Layer 9 of a small transformer language model trained on English Wikipedia (16 layers, counted from 0, width 128).
A neuron adds its activation times its output weights to the MLP's output. To switch it off is to set its activation to zero at one token and run the rest of the model.

Output weights of the MLP neurons that the questions are about. A number n stands for n times 0.0028.
n22: 44 25 -52 -6 -23 22 0 -28 -7 51 47 -75 -3 -46 -33 -4 44 -6 18 0 20 -6 4 6 60 15 13 -3 8 -25 47 2 15 28 -35 -14 36 15 -17 12 -19 44 19 -31 3 14 17 -14 -12 14 -32 -24 -40 -39 11 14 -18 19 26 6 -44 -11 37 35 -29 35 -7 0 -27 37 -47 -23 44 2 59 -3 -28 0 17 1 8 -41 5 35 2 -7 43 58 -4 2 30 -28 -42 -34 -24 12 -1 5 79 -20 -50 -41 -62 3 -4 -46 -37 43 8 3 -46 20 5 -29 27 21 -39 -2 -38 27 -2 -16 23 8 44 -5 3 -19
n66: -4 6 -20 -39 9 48 -21 28 -4 -5 28 -38 61 -10 16 40 24 -24 66 29 -16 -24 46 -29 -19 -16 20 -42 15 2 -9 -13 72 -5 -17 7 -49 12 -6 -14 -6 6 8 0 5 -12 -20 -29 22 3 -12 -19 -13 17 20 32 -52 5 34 -14 -11 2 8 -39 26 -10 -15 95 7 -55 31 -15 -3 1 31 -25 -10 -21 -41 40 2 -14 47 -3 -14 -4 5 -27 -49 3 47 -18 -33 -3 10 43 -48 11 -40 52 -46 -43 26 39 -23 -6 17 26 17 18 -23 20 20 65 -41 -28 0 -22 -4 24 10 -19 -5 -22 -33 0 0 -2
n87: 21 -33 -21 -7 1 14 17 32 -22 -21 -5 10 10 11 -23 17 21 18 9 20 -27 -23 -3 -30 15 -26 15 -27 -20 -32 34 -27 26 -49 -31 -34 36 31 -12 9 16 10 -7 -28 -11 -10 24 9 -9 2 13 -5 60 28 -4 -20 31 -27 -30 55 -12 19 32 -65 39 -9 -1 18 -5 5 11 -10 32 -3 42 1 14 41 -29 51 4 -13 -1 -45 6 14 30 15 -11 -11 -1 -35 31 -2 -3 -3 10 -30 21 -19 4 -8 22 40 -43 -45 16 -1 -2 -2 -1 -6 -19 -10 5 16 -5 7 -26 -13 11 21 -37 16 5 -15 -27 -9
n89: -1 -1 -48 7 15 8 22 -6 -58 14 -23 -9 -25 5 -4 -32 6 1 8 -8 -17 55 12 27 -6 -14 10 6 21 -11 -11 -23 -3 6 2 36 -7 45 -42 7 52 4 -23 -4 -44 11 51 11 -36 -2 -10 58 -17 -9 36 -14 49 31 -12 24 -38 33 37 -35 -8 -1 -4 -3 3 -1 -12 -7 -13 -1 2 30 2 -14 -1 34 35 -2 -18 -6 24 -56 -13 31 -21 6 23 -7 13 5 18 -17 -21 35 -6 -12 20 -8 -1 21 -28 -41 13 3 -29 10 -63 2 18 60 23 2 -4 -14 -17 -33 -13 2 -74 -6 18 -5 50 -28
n90: 9 -31 -43 6 46 22 -29 48 8 11 7 55 16 25 -15 -12 2 -51 7 60 17 -26 1 36 31 0 -17 -22 76 -67 26 7 16 37 38 -20 14 -31 -42 25 -49 -47 24 60 -21 51 17 -25 8 -30 -3 -28 8 41 -5 -15 -26 10 -24 25 -45 -44 7 -7 30 -31 20 70 -5 40 18 -33 -29 -25 -25 -7 -24 -1 -32 0 -36 4 25 37 -78 -43 23 42 39 4 3 -13 -15 45 -12 29 -26 0 -35 -15 -23 19 27 24 4 45 -19 -11 -35 24 -12 -41 -69 35 -24 1 -54 36 -12 24 32 0 -33 2 -14 47 19 -35
n108: 21 3 3 -10 -7 0 18 32 -21 -14 -3 -42 25 19 -24 5 -24 14 -14 51 -50 -24 -21 10 -9 -24 3 -16 -14 24 54 -30 -29 0 -28 -6 -20 5 61 -42 -32 20 36 -46 -27 13 18 48 40 -6 -25 20 38 39 -23 36 -28 18 -28 -38 -4 -2 23 -44 -7 7 3 3 -53 -1 -16 -5 -1 5 45 8 23 -18 -4 44 -1 43 0 35 -6 9 -26 -25 36 -14 17 -12 -8 -7 11 -17 -53 4 43 -54 -86 -24 21 26 -32 -6 67 -52 40 -52 -12 15 49 -49 -8 -31 38 88 20 43 -13 1 0 30 23 -50 -4 42
n181: 56 6 -37 -18 -58 -1 -60 -51 5 10 -7 -26 -9 -29 1 -2 14 -54 3 -8 -10 -46 6 26 3 0 -24 -12 20 40 -17 26 24 21 1 2 -2 -20 4 -3 -30 -4 -3 -14 10 23 49 -9 -44 44 32 -4 17 48 -28 14 -45 24 31 -36 -26 4 -2 9 14 -7 -5 -15 6 59 -2 7 -11 16 -39 1 -13 -2 32 10 0 -17 36 31 12 -26 16 -14 18 25 13 -6 4 20 -7 -9 29 18 66 -18 -72 -7 -3 28 -6 -4 22 -46 7 -20 13 30 9 -50 -23 11 -32 47 7 38 -9 9 -34 -19 13 19 -5 17
n191: 22 2 -43 -1 -5 -12 -5 -35 11 40 -14 -33 -5 81 -2 11 -12 -3 18 37 15 13 15 -19 -5 -11 3 -18 4 3 -50 -7 8 12 4 6 -6 -9 -28 0 -11 -37 59 -2 -38 2 -1 -15 -64 28 -66 -13 8 -14 -19 27 10 -51 5 7 -7 29 -2 39 76 -28 -48 10 -7 52 -55 -35 43 -24 42 -10 -12 17 30 6 6 -13 5 29 3 19 10 8 26 33 -5 -2 12 -10 8 24 1 -4 41 30 -17 -2 -1 -15 -42 -21 -15 -33 -15 -22 -15 -27 -7 -5 3 -36 34 -18 33 72 -30 11 34 -5 34 14 -9 -27
n196: -20 2 -1 6 21 -5 -15 -10 11 -13 17 -20 -70 44 4 -43 21 -14 59 9 26 -2 -57 12 0 -30 -46 -21 -3 26 -10 2 -33 -28 -19 14 24 -3 32 12 65 -6 52 -9 -9 9 -14 38 31 50 -28 -19 -68 -13 -2 -16 40 -43 20 39 43 -23 -10 -7 0 -8 -29 -3 15 -40 21 14 20 56 20 -10 14 -10 16 -29 -8 35 2 10 -28 53 10 -10 -30 -15 -5 -2 -16 5 18 -13 8 -10 -49 -9 -7 -2 6 18 34 5 -4 -38 87 -4 -24 -31 1 13 3 38 -15 -16 -34 -6 -5 -51 -12 23 16 -25 38 9
n246: -12 -22 6 -17 -27 -7 14 26 -9 -30 -5 14 -6 20 -6 -25 -25 -17 34 -29 -71 20 -36 -68 -20 -24 46 -26 -8 7 16 -15 20 1 7 -7 -18 17 -33 32 -23 -2 9 6 8 -2 39 4 -5 22 -12 26 -13 9 20 -9 -20 32 -4 -7 -3 -30 -12 28 -6 -5 23 45 20 34 24 -9 7 -9 45 -1 -11 35 -8 26 15 -24 -17 -23 56 -5 9 -5 3 46 -5 -17 -25 6 7 -26 -9 -9 28 -15 8 1 -27 6 5 -14 43 8 -16 -8 26 -16 -1 -19 -17 36 2 -18 34 -20 -20 7 -20 -9 -8 42 24 15
n352: 2 -1 -25 7 -40 -5 -24 -31 -17 -20 27 -23 -16 -9 4 1 -17 -14 14 2 42 26 -18 38 4 -26 -27 -11 1 20 25 7 -19 23 0 -13 -1 8 -5 28 -25 -56 -21 30 36 -14 -33 -31 -5 -6 -26 2 3 21 -32 15 -75 25 5 24 -13 30 29 23 3 32 -24 6 14 -2 13 37 16 4 -14 33 -31 33 -2 -36 -50 -20 33 64 10 -45 36 25 13 46 -8 -12 4 23 -3 -34 6 51 1 2 -64 -10 -41 30 29 18 -40 -32 11 10 29 7 -4 24 -33 -9 -68 -8 1 4 31 30 56 -50 24 -26 16 -14
n417: 16 -32 3 -22 -11 -23 -37 45 20 41 -8 -45 38 -3 -7 -12 34 -2 0 -9 -40 28 5 -7 -21 5 10 -4 21 18 13 -4 4 30 9 6 27 17 11 -24 -27 -22 -8 10 3 4 54 37 26 25 -51 -24 -39 20 38 -19 21 -8 -7 -26 3 12 24 31 -5 16 -7 25 -15 -17 4 -10 35 39 7 -27 -50 27 50 15 -31 -22 1 -7 25 -9 13 -14 18 18 -5 6 -20 0 -29 -19 8 -11 20 -24 -23 -47 14 7 12 -35 -4 14 -28 19 4 -40 -35 22 -30 -43 26 39 67 -6 -37 4 2 23 -10 -29 -6 -16
n463: -5 -41 31 -46 17 -47 1 5 5 -9 -1 -21 -11 29 -6 -2 24 -2 -29 9 21 -43 35 -6 7 23 21 18 0 28 -13 -39 -9 -1 35 50 50 18 -47 14 7 -1 -15 -14 17 17 19 -7 -43 -47 -25 -16 33 2 -15 -16 13 -42 44 -20 -57 17 -17 -23 5 -28 -8 -14 37 36 -69 46 5 -26 -14 23 22 -3 -2 12 -37 2 11 31 4 -2 -22 10 16 -19 -9 9 -2 38 -36 -42 -18 10 -23 -3 -21 3 20 -1 6 -3 2 2 48 -11 29 52 -32 -8 -24 -4 21 2 -2 15 -26 8 11 9 36 51 15 5

Each question names a token from some text and the token that comes next. It shows the activations a of the neurons there, in the order above. A number n stands for n times 0.044.

Then comes g, the gradient of the next token's log-probability with respect to the MLP's output, scaled to length 1. A neuron's effect is roughly proportional to its activation times (output weights . g). A number n stands for n times 0.0039.

"i", then "qu"
a: -1 -1 47 9 -3 0 -4 -3 0 -3 0 0 -4
g: -43 49 -18 -42 -8 7 -28 11 -25 5 4 22 -2 29 -31 -37 19 10 6 5 22 -13 -18 35 29 13 -20 -11 11 -12 46 24 15 -7 -14 2 14 -10 -21 32 -12 3 -26 2 -27 30 40 -16 5 2 -9 14 -21 4 -12 20 59 25 -5 -2 33 -3 34 -21 16 -12 34 -8 4 -9 10 6 16 2 -40 20 -3 22 -17 1 4 -52 16 -29 -51 25 56 24 8 -4 -25 -21 48 -16 -20 -1 -28 8 -18 16 -25 -3 -1 33 -20 9 10 -10 -16 -15 32 2 -35 -18 5 -22 -5 3 4 -4 -18 -29 -28 7 32 12 -15 -37
Switching off which neuron hurts the next token most? n87

" He", then " served"
a: -1 -1 0 -2 0 -3 -2 -1 0 -3 6 -2 29
g: 16 -30 39 30 -20 0 -46 -11 8 -6 -15 8 -11 -19 13 15 3 16 -10 -2 -3 -10 -2 -23 -9 44 19 34 11 -26 29 17 10 -8 -8 7 -8 13 -37 -31 3 -22 2 -12 10 -6 66 52 17 -17 27 -12 18 -32 3 -36 39 39 -2 33 -30 -7 3 10 26 16 -8 -15 16 -48 -36 20 -6 -12 2 7 0 -16 11 -4 0 -3 12 -29 -15 -39 2 -22 29 -2 -34 44 -43 20 -8 12 -14 1 24 11 19 -11 -11 45 3 -16 9 -40 41 2 18 -17 -64 1 -22 -9 21 -10 -11 -9 -3 15 33 -10 12 -32 11 -9
Switching off which neuron hurts the next token most? n463

" by", then " Democratic"
a: -4 5 -3 0 0 -1 -4 0 -3 -2 -1 -4 0
g: 28 -9 -5 13 38 26 7 -19 -19 -22 1 24 23 -12 -31 -9 19 -25 14 25 -7 21 25 -34 9 -48 28 -28 8 -23 -8 12 -28 -12 -4 -10 -14 -29 0 -31 -8 29 29 10 21 -20 -26 -40 -17 23 23 -4 -9 47 -14 26 8 0 -1 22 -42 9 59 -33 1 -11 -2 2 -19 -29 -8 -22 2 -37 34 52 6 -8 1 -19 12 2 21 19 9 -10 35 20 15 14 43 -16 -45 -12 -15 -7 -2 -10 -1 -10 -17 0 -28 32 15 -29 9 8 13 46 -17 -34 25 32 -28 -24 2 13 -35 24 36 22 -6 -19 -25 11 -23 3
Switching off which neuron hurts the next token most? n66

"ation", then ","
a: -1 0 -4 0 0 -3 -4 -1 -4 -2 34 25 32
g: 14 2 33 -29 -19 43 -16 -2 9 23 21 -4 24 18 -22 0 27 23 -66 31 18 -16 62 -41 -31 6 13 1 44 11 -40 8 27 22 -8 -2 12 -48 3 36 2 5 -16 -12 25 22 10 2 -43 20 17 22 -47 -19 -18 -6 -44 9 21 -11 -8 8 9 -4 -7 -4 21 6 -16 12 -41 -9 47 -13 -47 38 -18 10 -16 5 -32 -14 -7 31 33 18 -15 45 -7 -13 -8 -24 -16 -42 -2 13 -26 0 22 -1 24 7 -33 21 -32 21 -13 -1 -14 -1 4 -5 5 -5 -14 -17 -25 4 14 11 7 -16 -4 -2 9 3 -9 8
Switching off which neuron hurts the next token most? n463

" Ear", then "l"
a: 0 0 -1 0 -4 0 -1 -1 7 17 -3 0 71
g: 2 5 35 -10 12 -50 -19 48 -4 8 36 -32 23 23 16 -13 33 -21 9 5 6 16 31 11 -16 -6 -2 -6 2 -13 17 -10 -20 -23 -4 10 -12 11 2 40 9 -27 1 -10 4 -21 -34 33 15 9 3 7 -26 -28 6 -21 -27 45 -46 -1 0 -18 15 36 59 -14 38 45 14 15 1 0 -4 -35 -3 -15 -49 18 -6 -16 -17 20 14 15 -23 -22 21 6 0 -18 -13 -41 -39 -2 -5 -14 -1 -13 0 11 -29 21 4 -33 -10 -7 -5 3 28 -36 -11 21 -14 -20 12 2 -10 -48 -1 8 11 -11 -14 16 0 69 54 9
Switching off which neuron hurts the next token most? n463

"ment", then " by"
a: 0 0 11 -3 -2 -3 2 -1 -1 -3 36 61 25
g: 16 9 -30 10 22 6 67 -23 2 -26 -3 42 -2 20 22 20 -53 21 8 -24 9 -28 10 12 16 -20 -23 -23 -48 12 34 -18 -3 9 9 25 -14 6 -1 1 -26 -26 19 14 4 11 -14 -2 24 -27 -4 40 14 -2 40 42 -23 -21 -5 13 -20 -6 -16 2 1 10 -6 -2 13 -20 1 -3 -8 3 -37 34 21 3 -54 -9 38 52 7 24 17 18 17 0 24 -4 40 -13 -6 -21 0 7 -19 -7 4 50 -21 3 -18 -19 -19 -11 -34 1 -49 -18 -9 -31 -10 -30 3 9 6 26 16 -62 13 5 27 -14 -3 4 -31 -6
Which neuron, switched off, raises the next token's probability most? n417

"ip", then " book"
a: -1 -4 41 0 -2 0 35 -2 -1 4 -1 4 0
g: 39 31 9 -12 13 -6 24 -12 21 -16 5 -1 17 4 29 38 -3 -27 -9 -19 -21 -39 14 -27 9 8 -13 32 -28 -28 -17 38 54 -4 -45 -24 -33 10 -24 18 17 -14 -28 2 70 9 35 5 2 5 14 12 -5 -1 4 3 -34 5 23 -39 9 23 1 24 10 17 26 16 13 15 10 -32 -29 -23 13 -10 -7 -17 -6 -2 -15 25 2 45 -14 1 -51 -20 36 0 -15 -12 -39 -32 10 1 2 -3 3 -31 28 6 22 -1 -11 19 21 3 -9 -52 -21 18 30 0 -35 -41 -10 -7 -22 14 -7 -15 13 8 36 -39 3 10
Which neuron, switched off, raises the next token's probability most? n87

" in", then " more"
a: -1 17 -4 -1 0 0 -3 0 -4 -2 0 -1 -4
g: 14 15 5 -8 -26 14 27 16 -14 -3 13 -7 -9 -1 -2 -18 -6 -15 21 31 -4 -17 -28 24 -26 18 14 23 20 2 -2 -1 -48 24 -18 -26 -17 42 -33 3 -6 -1 25 0 -18 33 -30 -25 -37 13 45 -5 -12 16 24 -40 24 -26 16 -28 20 21 7 37 11 11 -21 -20 -14 3 19 -28 25 25 -15 -2 -1 0 4 -6 -13 30 17 5 -23 -57 -8 -33 10 -12 -1 -4 18 9 -6 14 22 -15 7 -21 26 48 53 5 -17 -61 -32 -40 -24 13 13 22 40 2 54 -36 -21 15 -5 26 -3 8 -28 4 -1 -37 -11 4
Which neuron, switched off, raises the next token's probability most? n66

",", then " during"
a: 43 0 0 -3 -1 11 -2 -4 0 -2 16 -3 27
g: -4 45 -18 18 36 -22 31 4 6 -16 -20 37 -18 -49 14 14 29 41 31 12 9 9 -23 -57 12 -28 -6 34 -20 10 16 -36 -9 -24 -24 -34 38 19 15 -19 3 27 -4 32 -28 -14 -2 14 -16 -6 10 -40 15 -4 -19 23 -19 -2 24 -6 15 -16 -7 21 -28 9 18 -62 12 -20 6 22 -28 -12 27 10 5 52 -15 9 15 -14 11 15 7 -23 -38 31 -6 -33 15 9 -7 28 22 -3 -1 -13 -13 17 -30 -37 -35 27 -43 11 10 27 -27 2 10 -16 10 13 -22 -8 -22 24 29 -18 9 -5 -14 3 26 -5 19 -13
Switching off which neuron hurts the next token most? n22

"le", then "ar"
a: -2 -2 -1 -1 -1 -1 -1 8 0 -3 19 42 -4
g: 22 -7 24 1 -19 9 16 5 -8 25 -29 30 35 -31 -16 -25 19 -31 23 11 49 -35 30 2 11 65 -4 8 8 -16 -3 -29 32 9 25 19 29 32 7 13 -5 -30 43 4 -6 -9 24 4 3 -34 -38 6 -10 14 -18 -8 41 -15 16 -17 21 10 -17 0 -40 4 -10 26 -3 -33 1 -40 -13 42 0 16 -9 5 55 21 4 12 11 -34 -8 -24 -17 -16 34 -15 -6 -10 1 1 -17 0 -7 -34 50 15 -4 22 -13 28 -34 1 -12 -9 -24 -22 1 -51 -19 1 -14 -39 29 -14 -37 17 -24 -19 -13 3 13 10 -16 -3
Switching off which neuron hurts the next token most? n417

"t", then "or"
a: -4 0 -4 21 0 -2 1 -3 0 -1 14 -4 59
g: 20 33 -33 19 -9 -6 6 -20 -5 -9 23 -34 2 7 6 -1 -10 -18 9 -44 -11 15 24 -28 16 27 23 -5 4 32 25 17 5 6 -23 -34 -9 5 -14 -2 10 23 7 -10 10 2 -1 -6 9 -24 -57 16 -21 -16 28 -8 28 11 18 -11 -3 16 -1 8 -49 51 -1 -28 -12 7 -11 -28 13 20 15 -15 1 19 6 -2 38 -23 26 -49 18 -27 -7 0 -21 32 10 -21 -10 25 24 -12 30 -64 30 4 1 -4 -8 -15 10 20 18 23 -17 -3 -10 24 -2 -35 31 20 -49 -48 -1 24 6 -34 20 -18 3 39 -57 38
Which neuron, switched off, raises the next token's probability most? n463

"rol", then " B"
a: 0 0 5 -4 0 0 0 52 -3 0 -2 0 -4
g: 32 -22 -16 -1 -4 -2 9 -4 -15 -28 29 -18 30 10 6 -15 -3 -41 -8 22 35 38 -6 11 -23 -3 12 -48 -9 12 -35 -1 -2 -15 -36 13 -20 20 -7 -1 -4 -4 -20 15 -15 -35 -12 -37 16 68 -2 -21 31 18 -3 -9 -41 -1 63 21 4 -8 15 -19 5 -13 -44 -7 -12 -10 -31 11 18 1 -19 -6 -15 26 31 -47 -1 -46 3 52 -9 -5 2 15 16 -1 -16 -1 -3 16 -3 54 23 28 7 6 -13 -4 23 -21 55 42 -16 -9 1 -32 -3 -25 -2 2 -11 23 -37 8 7 28 2 7 7 2 -7 34 -17 16
Switching off which neuron hurts the next token most? n191

"amp", then "fer"
a: 0 -3 39 0 0 -1 0 -1 -1 66 0 0 0
g: -10 -7 -12 -5 6 0 -37 26 -29 26 -6 -10 -19 -7 7 40 6 -22 -14 -1 9 -20 10 19 17 35 11 29 -33 40 11 15 -32 28 -32 20 48 13 -28 -18 -3 -10 -17 7 -53 47 -17 37 31 18 -26 15 -40 27 6 -2 -18 -4 4 18 4 16 -38 13 -12 -42 -12 -29 0 -14 -10 26 -14 -6 -5 7 33 -31 -37 -3 -32 -41 -2 -1 -3 -8 -54 -1 32 -3 3 14 0 11 -17 14 19 -8 8 -12 6 13 -8 -34 -21 -1 6 2 28 -33 26 -2 -1 56 12 30 20 3 33 -5 -21 -12 35 10 22 18 11 -50
Which neuron, switched off, raises the next token's probability most? n246

"4", then "\n"
a: 0 -3 -1 4 0 61 0 -3 1 -1 0 16 0
g: -7 22 -16 -44 25 30 16 -10 6 45 -13 12 18 -36 0 -13 -26 -4 30 -46 6 -15 30 -43 -8 9 -23 11 28 47 20 -70 20 16 -14 -24 -25 -17 -19 -7 -14 -5 8 20 34 1 -12 5 5 -65 22 -21 -23 18 13 -3 16 -53 -5 5 -38 4 32 31 34 8 -5 7 28 -12 8 25 -4 -11 -41 5 15 16 14 0 -8 34 -10 -19 5 4 -39 20 9 -20 -16 14 39 -11 22 16 -21 9 -13 -12 -3 -5 -12 19 4 17 -31 -9 32 9 -10 -3 29 17 18 -18 32 -7 28 0 4 12 -7 -27 12 -37 -17 -27
Which neuron, switched off, raises the next token's probability most? n108